Layer 9 of a small transformer language model trained on English Wikipedia (16 layers, counted from 0, width 64).
A neuron's activation on a vector x is GELU(weights . x), where the dot is the dot product.

Input weights of the MLP neurons that the questions are about. A number n stands for (n - 500) times 0.003.
n13: 629 592 633 359 441 384 462 704 619 564 642 454 414 351 377 475 539 670 455 776 272 535 542 481 661 252 343 338 349 694 469 569 395 628 497 428 473 460 411 312 439 418 451 486 546 459 463 645 547 421 506 575 494 545 462 470 467 519 514 591 655 499 534 353
n14: 585 596 461 591 537 496 399 641 442 583 520 313 499 318 477 434 585 524 671 620 471 686 559 447 645 616 324 369 545 382 531 582 594 488 461 700 464 372 574 548 248 404 437 497 786 493 554 410 612 400 556 417 353 802 592 545 315 318 530 697 374 298 393 460
n19: 508 339 380 660 393 389 769 407 579 360 464 430 688 474 652 427 445 504 408 562 688 559 601 678 382 642 454 569 472 363 496 693 368 592 346 629 477 585 333 387 549 420 385 525 624 581 155 580 726 721 619 441 690 596 481 270 302 476 490 428 557 511 340 351
n30: 482 694 589 566 372 596 413 612 447 629 461 321 469 612 461 337 513 345 578 407 396 652 625 422 725 423 410 588 542 518 469 485 457 506 497 432 496 453 486 627 301 411 521 568 662 587 711 638 444 572 255 680 401 442 355 659 500 522 456 427 457 661 391 525
n48: 666 602 182 410 247 738 536 499 721 273 207 729 763 365 196 692 527 460 489 611 401 489 603 646 544 383 314 646 839 737 607 665 513 494 672 645 670 634 578 403 479 745 431 557 753 549 436 437 446 638 694 732 394 272 338 481 549 423 338 380 533 320 414 492
n67: 394 546 479 724 294 514 536 578 464 532 683 286 578 759 697 740 538 387 232 655 504 483 374 588 583 310 208 408 453 441 702 486 616 431 306 416 546 575 632 457 380 519 593 395 514 324 392 722 453 336 471 616 757 550 482 507 352 719 396 603 513 663 455 559
n70: 614 424 471 658 559 468 613 479 241 502 454 678 500 445 529 500 568 592 597 543 754 565 389 598 664 347 542 445 513 672 813 386 437 608 652 375 480 334 404 613 452 546 558 577 527 450 432 416 440 555 498 459 490 451 619 441 327 442 352 497 455 259 557 442
n75: 501 473 309 642 260 328 635 525 445 606 438 517 633 439 507 272 401 508 497 578 645 538 443 616 663 676 488 515 436 282 313 328 713 598 539 549 572 500 305 515 367 322 442 459 512 489 468 398 697 359 581 474 694 498 551 296 544 778 581 408 493 430 432 283
n77: 625 507 643 371 482 362 512 703 528 373 411 433 570 409 450 521 539 491 477 420 295 509 561 427 685 411 549 657 708 233 412 567 515 339 597 624 604 535 304 524 606 489 553 473 487 605 348 640 668 451 546 616 587 393 319 478 810 496 521 275 516 284 535 540
n136: 445 547 557 453 472 508 687 590 509 660 248 455 417 443 530 422 224 307 518 532 340 488 534 499 508 519 459 500 405 696 621 791 632 581 446 482 577 738 377 252 526 564 340 321 683 517 527 660 452 474 437 369 568 547 691 433 494 426 406 521 498 417 475 426
n152: 512 209 631 440 414 598 682 539 732 526 475 335 384 511 509 491 602 503 314 606 679 759 518 250 505 515 491 458 394 384 442 554 375 347 500 751 541 562 516 592 586 512 568 512 796 523 513 429 528 464 455 273 462 574 533 465 661 605 417 428 390 486 533 448
n168: 662 705 675 381 400 519 625 619 690 467 485 248 317 323 457 233 380 593 584 719 440 447 582 507 679 318 443 458 664 634 392 521 312 359 412 498 618 424 548 512 348 577 635 381 424 465 616 713 293 279 571 353 334 532 467 317 739 618 518 415 567 498 587 519
n177: 258 799 406 406 507 319 473 664 504 563 554 553 596 737 405 530 373 396 530 544 498 530 567 450 360 351 422 616 509 633 573 557 485 427 377 704 430 509 387 542 633 482 332 482 679 502 512 622 645 477 706 646 426 505 359 447 308 599 531 554 438 233 493 362
n194: 510 452 541 410 408 627 452 550 658 472 554 640 467 454 584 614 509 662 422 553 563 704 424 599 553 391 576 531 304 607 298 737 513 544 553 485 357 471 547 399 570 596 568 556 720 582 294 693 604 406 325 411 648 436 626 570 472 336 466 570 430 322 458 414
n203: 492 335 490 474 559 517 631 555 596 606 355 342 567 663 487 582 631 527 632 517 616 415 382 615 580 600 370 715 388 492 316 533 463 468 745 204 442 461 605 653 402 371 442 578 526 510 630 350 483 675 511 737 463 604 405 599 352 300 303 790 469 446 290 600
n211: 603 290 431 475 608 516 516 495 592 456 389 410 496 610 494 658 598 431 658 621 649 704 223 615 539 289 288 530 554 404 277 308 306 454 676 238 507 509 659 742 540 397 645 577 425 533 567 488 436 508 641 594 646 332 347 674 430 615 655 301 664 365 181 669
n224: 459 401 515 458 449 503 513 472 564 559 655 602 597 432 432 516 469 608 455 539 332 618 572 335 498 548 575 271 618 432 366 568 537 389 496 830 663 649 441 591 387 454 542 579 412 567 260 432 539 420 464 448 488 592 581 301 487 645 547 385 481 594 589 504
n227: 681 482 435 534 338 396 438 301 395 481 532 709 269 500 325 575 348 439 629 674 632 529 144 431 547 639 452 355 423 450 499 393 415 278 536 445 598 551 384 630 458 285 621 718 407 357 656 541 455 660 673 598 573 558 524 413 79 617 586 220 408 278 594 372
n233: 391 553 512 535 556 676 480 684 315 456 534 420 566 430 602 448 385 448 686 354 483 536 424 494 435 447 482 430 491 746 376 476 845 628 299 494 581 425 271 585 590 617 458 267 387 515 491 463 566 455 657 408 386 653 416 663 541 207 397 645 486 789 416 523
n250: 430 591 379 427 655 474 842 606 848 403 587 697 516 516 427 465 429 382 622 411 512 434 290 351 328 555 572 286 488 628 569 530 510 537 556 704 238 722 368 418 468 748 397 603 739 477 536 747 533 279 505 424 631 394 504 422 599 524 586 397 551 480 455 254
n260: 658 404 511 604 517 519 401 604 401 548 353 547 563 474 598 763 426 468 553 611 587 645 393 534 538 429 370 573 478 410 316 377 511 379 583 488 703 412 662 565 730 286 586 474 489 569 334 537 507 492 466 648 481 464 578 567 511 347 539 247 356 614 372 552
n284: 460 433 513 394 609 457 605 537 322 612 226 645 646 713 621 570 396 405 360 532 642 587 485 566 556 594 327 524 513 636 486 570 167 586 608 558 693 520 744 372 442 356 386 322 425 588 416 428 482 518 487 601 446 472 457 660 651 259 491 401 439 355 274 303
n299: 327 754 309 593 181 608 628 667 473 365 571 400 479 658 593 309 496 691 582 407 465 525 521 484 440 375 406 529 432 442 584 629 761 629 549 478 382 638 432 707 451 781 279 308 557 594 629 793 400 465 706 353 404 725 589 361 256 674 444 510 544 470 869 430
n311: 683 235 554 630 490 312 440 707 485 251 443 548 732 670 506 620 666 511 571 389 625 417 296 409 663 586 543 468 735 261 531 738 463 667 485 471 736 647 354 373 395 425 460 288 293 439 233 733 560 399 546 641 648 373 298 778 676 590 671 18 309 342 307 348
n320: 582 364 612 275 629 515 488 517 815 575 567 419 506 349 397 597 725 322 491 550 592 401 598 496 508 384 409 599 434 495 463 461 609 597 257 442 461 369 329 584 604 499 371 471 543 494 348 626 549 661 643 496 544 303 367 534 717 457 323 567 614 343 595 536
n333: 480 720 320 438 581 674 468 430 545 452 488 381 696 774 414 412 469 549 431 494 555 580 328 586 593 433 370 428 605 398 471 613 371 589 463 486 421 573 411 430 513 658 621 625 379 602 566 572 258 416 596 477 401 414 625 452 188 587 633 571 518 499 528 522
n338: 260 512 683 362 453 561 558 725 722 575 603 394 632 592 517 517 856 546 304 516 481 434 510 240 509 622 596 397 407 530 510 498 393 523 439 450 597 499 430 330 400 757 528 593 451 537 386 438 360 474 428 471 616 441 565 219 490 506 561 184 800 600 517 235
n360: 549 475 870 429 519 310 444 465 661 564 662 588 404 396 566 333 430 581 249 424 590 388 423 343 487 784 531 466 590 474 542 625 457 387 381 535 632 513 396 647 399 427 611 598 442 542 492 554 608 355 464 400 545 652 543 198 563 340 601 334 421 304 662 474
n364: 552 228 555 435 515 588 473 359 627 554 490 431 722 433 329 466 342 443 504 792 513 506 674 436 611 465 483 369 600 566 483 601 536 687 409 497 314 491 641 461 467 547 400 480 476 384 497 342 376 487 467 594 554 603 498 608 664 551 518 470 540 522 463 408
n376: 544 734 537 633 667 680 632 466 489 611 633 555 379 536 350 557 585 501 453 325 477 629 477 366 611 549 377 418 230 468 460 446 599 384 481 446 408 464 473 603 366 526 612 566 608 457 412 566 553 582 466 505 443 422 513 355 303 514 195 598 498 584 554 525
n379: 727 574 683 521 490 548 619 637 436 456 413 619 394 536 518 266 687 457 362 282 439 379 470 576 747 428 443 401 361 580 665 439 499 536 506 512 515 622 592 582 543 530 407 559 517 527 307 482 420 463 529 393 557 494 365 431 502 414 581 383 600 467 570 463
n380: 568 417 430 544 431 708 616 335 667 505 310 364 414 614 489 487 480 604 437 724 714 661 434 519 523 523 459 391 427 437 569 610 614 491 289 501 729 598 467 486 226 661 346 417 531 376 590 364 362 646 416 540 561 419 623 391 573 317 540 464 452 639 587 637

Each question shows a token from some text and the vector x that enters the MLP there. A number n stands for (n - 500) times 0.0084.

" created": 351 509 372 484 619 417 412 443 462 399 487 381 449 614 556 428 445 670 632 413 388 491 453 553 414 457 625 687 333 347 588 465 454 593 537 457 550 361 619 565 602 371 729 549 542 277 461 466 508 442 540 628 277 419 602 657 653 707 562 467 680 568 419 410
The two highest activations, in order: n211, n260

" all": 399 558 439 431 516 514 483 457 602 306 320 540 449 458 677 394 526 667 515 536 427 485 609 479 269 607 681 622 295 454 600 540 420 543 592 473 675 519 458 488 568 329 625 482 518 469 610 474 579 477 378 593 370 370 496 471 569 642 560 616 380 655 420 371
Which of these neurons fires most? n152

"el": 376 636 514 355 498 384 249 392 479 471 489 450 595 257 596 471 520 686 531 520 374 607 500 525 239 729 560 567 341 370 687 359 434 399 682 536 424 448 717 477 424 382 393 757 580 323 653 340 600 536 449 538 505 408 505 444 563 505 570 655 579 588 636 507
Which of these neurons fires most? n14

"oc": 483 429 388 467 469 547 330 410 506 400 447 498 536 517 577 514 426 355 501 366 432 285 644 676 188 582 551 672 318 498 797 487 478 574 523 510 516 385 652 551 522 475 538 639 585 286 483 317 640 488 445 476 492 487 668 686 409 814 462 593 496 314 558 441
The two highest activations, in order: n177, n70

".": 394 708 420 497 413 457 345 305 443 489 512 392 308 404 739 416 423 538 497 343 585 476 565 512 241 721 690 535 354 527 879 295 492 430 542 459 475 493 474 428 538 537 427 609 467 328 505 607 589 456 550 537 516 490 592 507 641 530 453 547 591 621 524 450
The three highest activations, in order: n299, n250, n360

" under the": 429 642 431 542 562 534 439 532 519 507 328 371 453 415 698 326 400 479 679 392 476 382 489 583 294 434 587 680 282 481 539 553 442 536 396 434 584 477 558 509 574 447 586 709 379 269 579 505 560 499 503 579 568 477 699 564 660 558 549 375 521 599 462 357
Which of these neurons fires most? n136

",": 326 597 492 642 582 350 392 398 514 471 285 382 359 446 675 391 554 547 530 421 392 424 576 529 299 504 520 567 458 343 613 445 442 468 551 532 514 618 538 420 601 443 504 702 515 293 528 659 622 464 540 450 442 360 691 578 613 599 532 518 588 601 488 479
The three highest activations, in order: n250, n136, n19

" football": 427 612 410 398 493 524 574 393 498 322 468 463 588 391 702 469 650 648 588 439 395 371 544 577 322 349 589 540 495 424 491 474 563 405 541 393 469 430 695 634 540 316 527 677 376 136 524 448 601 531 542 601 436 359 652 594 663 681 460 379 556 528 478 448
Which of these neurons fires most? n211

"ok": 446 461 229 531 513 355 350 271 466 478 549 520 505 369 651 549 621 598 601 510 376 539 657 401 280 442 542 505 305 479 615 293 541 564 463 345 633 557 607 444 504 507 521 598 345 282 643 421 726 527 397 535 438 387 591 636 652 414 543 553 641 641 548 517
Which of these neurons fires most? n380

" o": 421 506 323 457 399 451 499 539 504 396 486 412 384 489 595 344 449 515 530 694 501 398 642 546 180 710 647 607 453 317 704 433 448 523 414 538 538 457 490 432 517 443 617 741 376 336 530 503 745 393 412 338 469 552 641 657 668 477 321 639 545 637 498 507
The three highest activations, in order: n19, n75, n152

" in the": 431 748 499 512 460 545 445 485 472 426 308 334 449 521 725 357 390 555 617 415 450 471 548 625 260 458 608 631 471 471 600 472 393 551 537 501 561 542 499 547 499 419 556 710 413 247 431 529 549 528 472 484 536 412 644 539 590 571 619 489 421 675 456 343
The two highest activations, in order: n30, n19

"ers": 257 740 440 405 514 425 516 443 623 496 499 586 400 180 545 476 580 489 440 469 396 457 624 592 191 544 542 506 467 494 557 362 522 470 642 442 476 445 622 446 401 339 490 627 474 307 517 481 704 549 522 510 323 322 713 712 622 703 539 487 653 649 508 379
The two highest activations, in order: n250, n13

" \"": 392 489 240 443 510 667 353 498 619 551 409 442 415 387 561 446 468 596 617 318 479 531 728 523 408 652 632 632 403 359 691 639 440 489 488 500 426 431 571 316 533 502 576 678 511 366 468 501 585 383 532 590 428 435 632 577 640 558 411 522 482 681 402 409
The most active neuron and its activation: n194, at about 1.2

" to": 481 585 427 553 542 485 424 524 463 295 326 464 423 552 762 432 452 666 421 461 393 588 669 550 354 516 498 576 343 488 670 606 307 588 519 461 480 405 567 494 515 409 499 566 413 364 490 630 675 469 486 449 495 426 591 655 648 498 568 408 548 566 470 336
Which of these neurons fires most? n284

"ourn": 554 517 421 476 446 427 458 557 515 396 484 583 291 273 590 536 570 490 547 432 449 479 629 610 92 417 660 506 375 558 658 393 648 489 526 462 502 368 646 580 466 474 545 692 510 186 422 443 703 608 423 469 348 364 661 538 553 477 554 408 536 712 659 350
The most active neuron and its activation: n70, at about 1.5

" Pre": 533 509 532 265 551 535 566 398 445 421 468 427 430 356 573 509 516 649 651 581 365 475 734 554 297 635 678 423 498 371 639 450 490 604 418 346 433 380 566 513 556 476 534 696 401 200 544 490 521 462 381 458 577 439 571 541 619 576 631 667 419 604 553 252
Which of these neurons fires most? n364

"er": 251 576 484 440 512 578 532 451 563 391 379 438 577 437 602 383 517 630 553 423 290 443 542 595 406 596 650 654 482 440 586 397 583 395 619 459 522 347 673 497 419 301 342 600 322 363 631 570 607 444 469 544 409 489 595 627 564 689 455 580 642 667 451 374
Which of these neurons fires most? n203

"’s": 408 776 480 529 540 501 338 441 543 482 442 291 499 375 617 422 399 637 587 436 390 532 474 546 316 498 580 648 431 568 591 607 383 524 545 419 646 350 518 425 523 400 501 664 343 225 626 565 645 470 510 492 542 339 615 507 654 609 543 547 490 677 444 319
Which of these neurons fires most? n168

"ell": 310 603 567 556 586 464 375 287 557 428 528 444 482 338 579 529 597 641 629 357 320 532 457 376 257 672 530 506 310 470 766 468 508 557 631 459 417 529 848 496 493 445 366 574 507 282 625 379 706 594 390 477 412 413 591 607 512 502 374 488 548 556 560 446
The two highest activations, in order: n376, n14

"ul": 336 623 389 285 425 389 429 449 565 460 433 445 518 696 523 650 444 437 509 433 336 407 573 574 314 693 673 582 284 313 582 261 483 444 602 562 520 522 695 444 531 415 551 728 454 296 610 330 608 555 428 469 600 453 500 568 566 509 504 600 620 528 652 530
The three highest activations, in order: n203, n338, n177

" across": 401 601 464 480 482 559 358 476 586 320 316 441 312 517 636 455 460 574 541 442 505 501 557 441 243 395 723 592 457 454 557 436 495 662 575 433 508 480 639 590 614 336 668 643 525 316 424 480 586 520 562 440 408 344 721 530 647 567 449 427 474 674 517 416
Which of these neurons fires most? n260

" p": 452 493 320 343 553 572 427 533 546 443 492 451 326 527 727 341 500 597 535 528 489 400 596 608 346 467 566 678 380 300 722 568 456 368 649 539 501 601 502 506 684 440 594 565 428 350 471 389 536 441 354 494 345 394 625 565 655 449 509 620 520 724 574 376
The two highest activations, in order: n152, n380

" dist": 532 550 468 336 531 607 220 430 476 388 410 421 372 352 586 342 522 603 584 389 513 387 431 550 312 550 673 463 181 323 727 601 406 607 539 455 704 433 587 490 544 438 585 559 460 402 609 496 513 446 459 634 583 580 601 537 598 567 577 587 632 466 479 453
The most active neuron and its activation: n360, at about 1.3

"n": 376 569 501 443 593 490 466 420 505 373 474 438 300 390 476 744 530 554 469 260 540 461 560 515 229 624 622 566 434 383 837 422 425 447 562 557 541 439 635 556 558 415 446 733 298 407 540 514 583 619 425 420 498 198 472 387 643 526 645 645 531 589 618 447
Which of these neurons fires most? n360

"he": 470 548 262 413 602 249 307 349 532 361 447 349 413 411 606 603 508 482 477 661 378 506 590 491 269 700 543 489 430 345 694 526 490 476 564 488 574 418 624 516 645 450 441 748 376 415 578 435 542 494 400 445 571 511 624 562 768 676 401 627 624 495 443 512
The two highest activations, in order: n364, n320

"ara": 269 809 454 421 499 485 478 312 425 355 439 486 505 533 633 590 526 418 607 339 391 468 638 567 303 698 550 479 354 419 498 203 469 485 543 509 452 396 641 479 498 393 522 745 475 280 579 492 526 607 516 449 551 507 627 519 610 659 605 561 685 513 426 426
The most active neuron and its activation: n75, at about 1.1

"ed a": 378 644 370 516 510 511 465 547 500 382 384 360 485 593 658 318 396 533 565 458 352 562 568 631 327 627 539 781 367 467 595 525 370 573 541 503 579 359 583 534 423 541 569 579 247 351 474 522 613 385 456 573 480 376 653 657 607 619 552 454 476 577 493 396
The three highest activations, in order: n284, n30, n75

"alls": 216 522 384 534 543 473 448 358 562 354 495 499 375 437 649 574 506 579 457 409 323 452 702 517 320 542 560 686 370 548 501 464 453 526 605 478 597 555 602 602 508 376 616 528 482 254 557 369 682 518 505 598 226 283 455 569 545 673 514 595 579 583 577 418
Which of these neurons fires most? n177

"yl": 398 699 349 461 270 385 342 397 600 372 515 407 485 370 602 470 612 527 542 355 314 479 490 546 300 634 632 586 363 354 634 417 504 380 710 589 436 692 736 468 498 426 488 544 399 322 575 382 581 494 444 510 623 440 645 460 496 448 538 571 667 632 535 627
The most active neuron and its activation: n299, at about 1.7

"ver": 495 441 397 349 515 581 409 574 489 334 399 439 493 398 560 445 464 697 598 513 462 720 545 397 100 721 576 757 324 520 659 434 559 629 615 493 511 441 563 477 481 319 428 662 551 345 412 500 603 441 478 502 451 370 484 550 519 544 552 626 352 637 651 451
The most active neuron and its activation: n194, at about 1.4

" ch": 536 519 496 362 495 523 329 458 539 327 373 533 379 402 677 388 482 573 611 509 537 394 488 571 297 487 593 476 171 277 679 647 462 471 545 566 509 419 700 438 591 476 629 555 411 295 546 511 668 494 442 452 516 535 615 486 645 491 598 616 703 514 401 570
Which of these neurons fires most? n194

"or": 279 491 419 467 481 542 163 381 528 388 467 422 431 533 569 483 674 624 481 484 310 461 462 596 416 500 708 487 443 606 670 413 561 533 606 496 497 437 630 409 515 478 412 619 401 431 594 412 433 458 256 483 540 442 684 811 567 610 544 769 558 474 461 422
Which of these neurons fires most? n194

"formation": 472 674 450 435 575 567 502 425 446 414 438 439 632 367 515 525 392 571 494 379 317 463 616 567 316 475 549 557 372 366 597 286 475 540 660 517 600 293 561 564 488 379 620 698 493 314 579 448 478 438 693 508 319 390 572 575 444 732 556 535 596 657 575 371
Which of these neurons fires most? n333

" is": 257 514 527 556 486 578 424 577 447 418 388 448 520 351 527 362 433 564 574 478 244 502 628 498 258 517 576 705 434 568 620 480 228 506 621 531 566 560 438 570 502 347 527 502 432 322 527 466 635 463 540 562 520 436 478 562 555 694 673 840 528 648 362 417
The most active neuron and its activation: n177, at about 2.5

"ma": 303 842 395 407 417 475 559 388 468 390 519 394 350 475 548 626 441 427 456 366 457 451 656 590 274 660 551 565 503 402 608 328 454 528 603 548 553 403 645 444 389 397 552 687 352 290 586 560 555 508 447 484 498 490 585 528 666 656 536 616 753 537 436 373
The most active neuron and its activation: n67, at about 1.3

"ass": 413 679 449 298 395 521 352 436 376 394 413 591 504 388 568 428 564 692 504 362 324 410 546 514 340 500 629 471 312 505 485 296 577 349 559 473 602 501 612 559 541 457 415 571 504 359 536 414 467 527 527 773 556 345 552 644 706 575 631 729 474 730 578 467
The two highest activations, in order: n233, n30

" it": 324 521 291 525 478 542 447 400 528 396 424 489 560 601 770 502 466 604 581 474 320 358 726 533 212 590 483 466 331 472 658 452 379 528 546 471 573 444 491 469 543 431 611 586 504 278 450 459 746 496 413 594 322 444 508 535 625 673 586 574 457 673 541 468
The most active neuron and its activation: n19, at about 1.5

"yp": 523 615 353 419 532 335 431 502 446 356 378 388 510 299 574 478 507 604 576 483 585 406 539 565 196 624 682 741 439 543 858 459 461 462 527 417 598 503 352 472 381 542 535 441 440 414 616 330 657 423 404 439 552 349 591 572 573 563 572 681 559 587 605 461
The most active neuron and its activation: n70, at about 1.9

" cons": 397 558 565 411 450 539 418 502 475 422 437 497 577 384 619 234 450 527 548 506 327 253 576 714 176 493 585 579 532 518 511 585 450 598 673 339 500 358 552 490 514 366 476 653 447 309 411 410 647 450 491 544 529 480 631 735 500 594 657 548 521 591 592 424
Which of these neurons fires most? n364

" village": 322 628 309 414 537 696 592 380 445 352 428 459 492 451 630 653 487 576 610 416 350 431 501 393 467 467 636 494 424 296 635 436 419 547 588 458 616 394 612 487 593 367 537 655 385 233 581 441 643 510 493 564 419 422 610 539 612 639 565 631 717 524 496 342
The three highest activations, in order: n338, n211, n333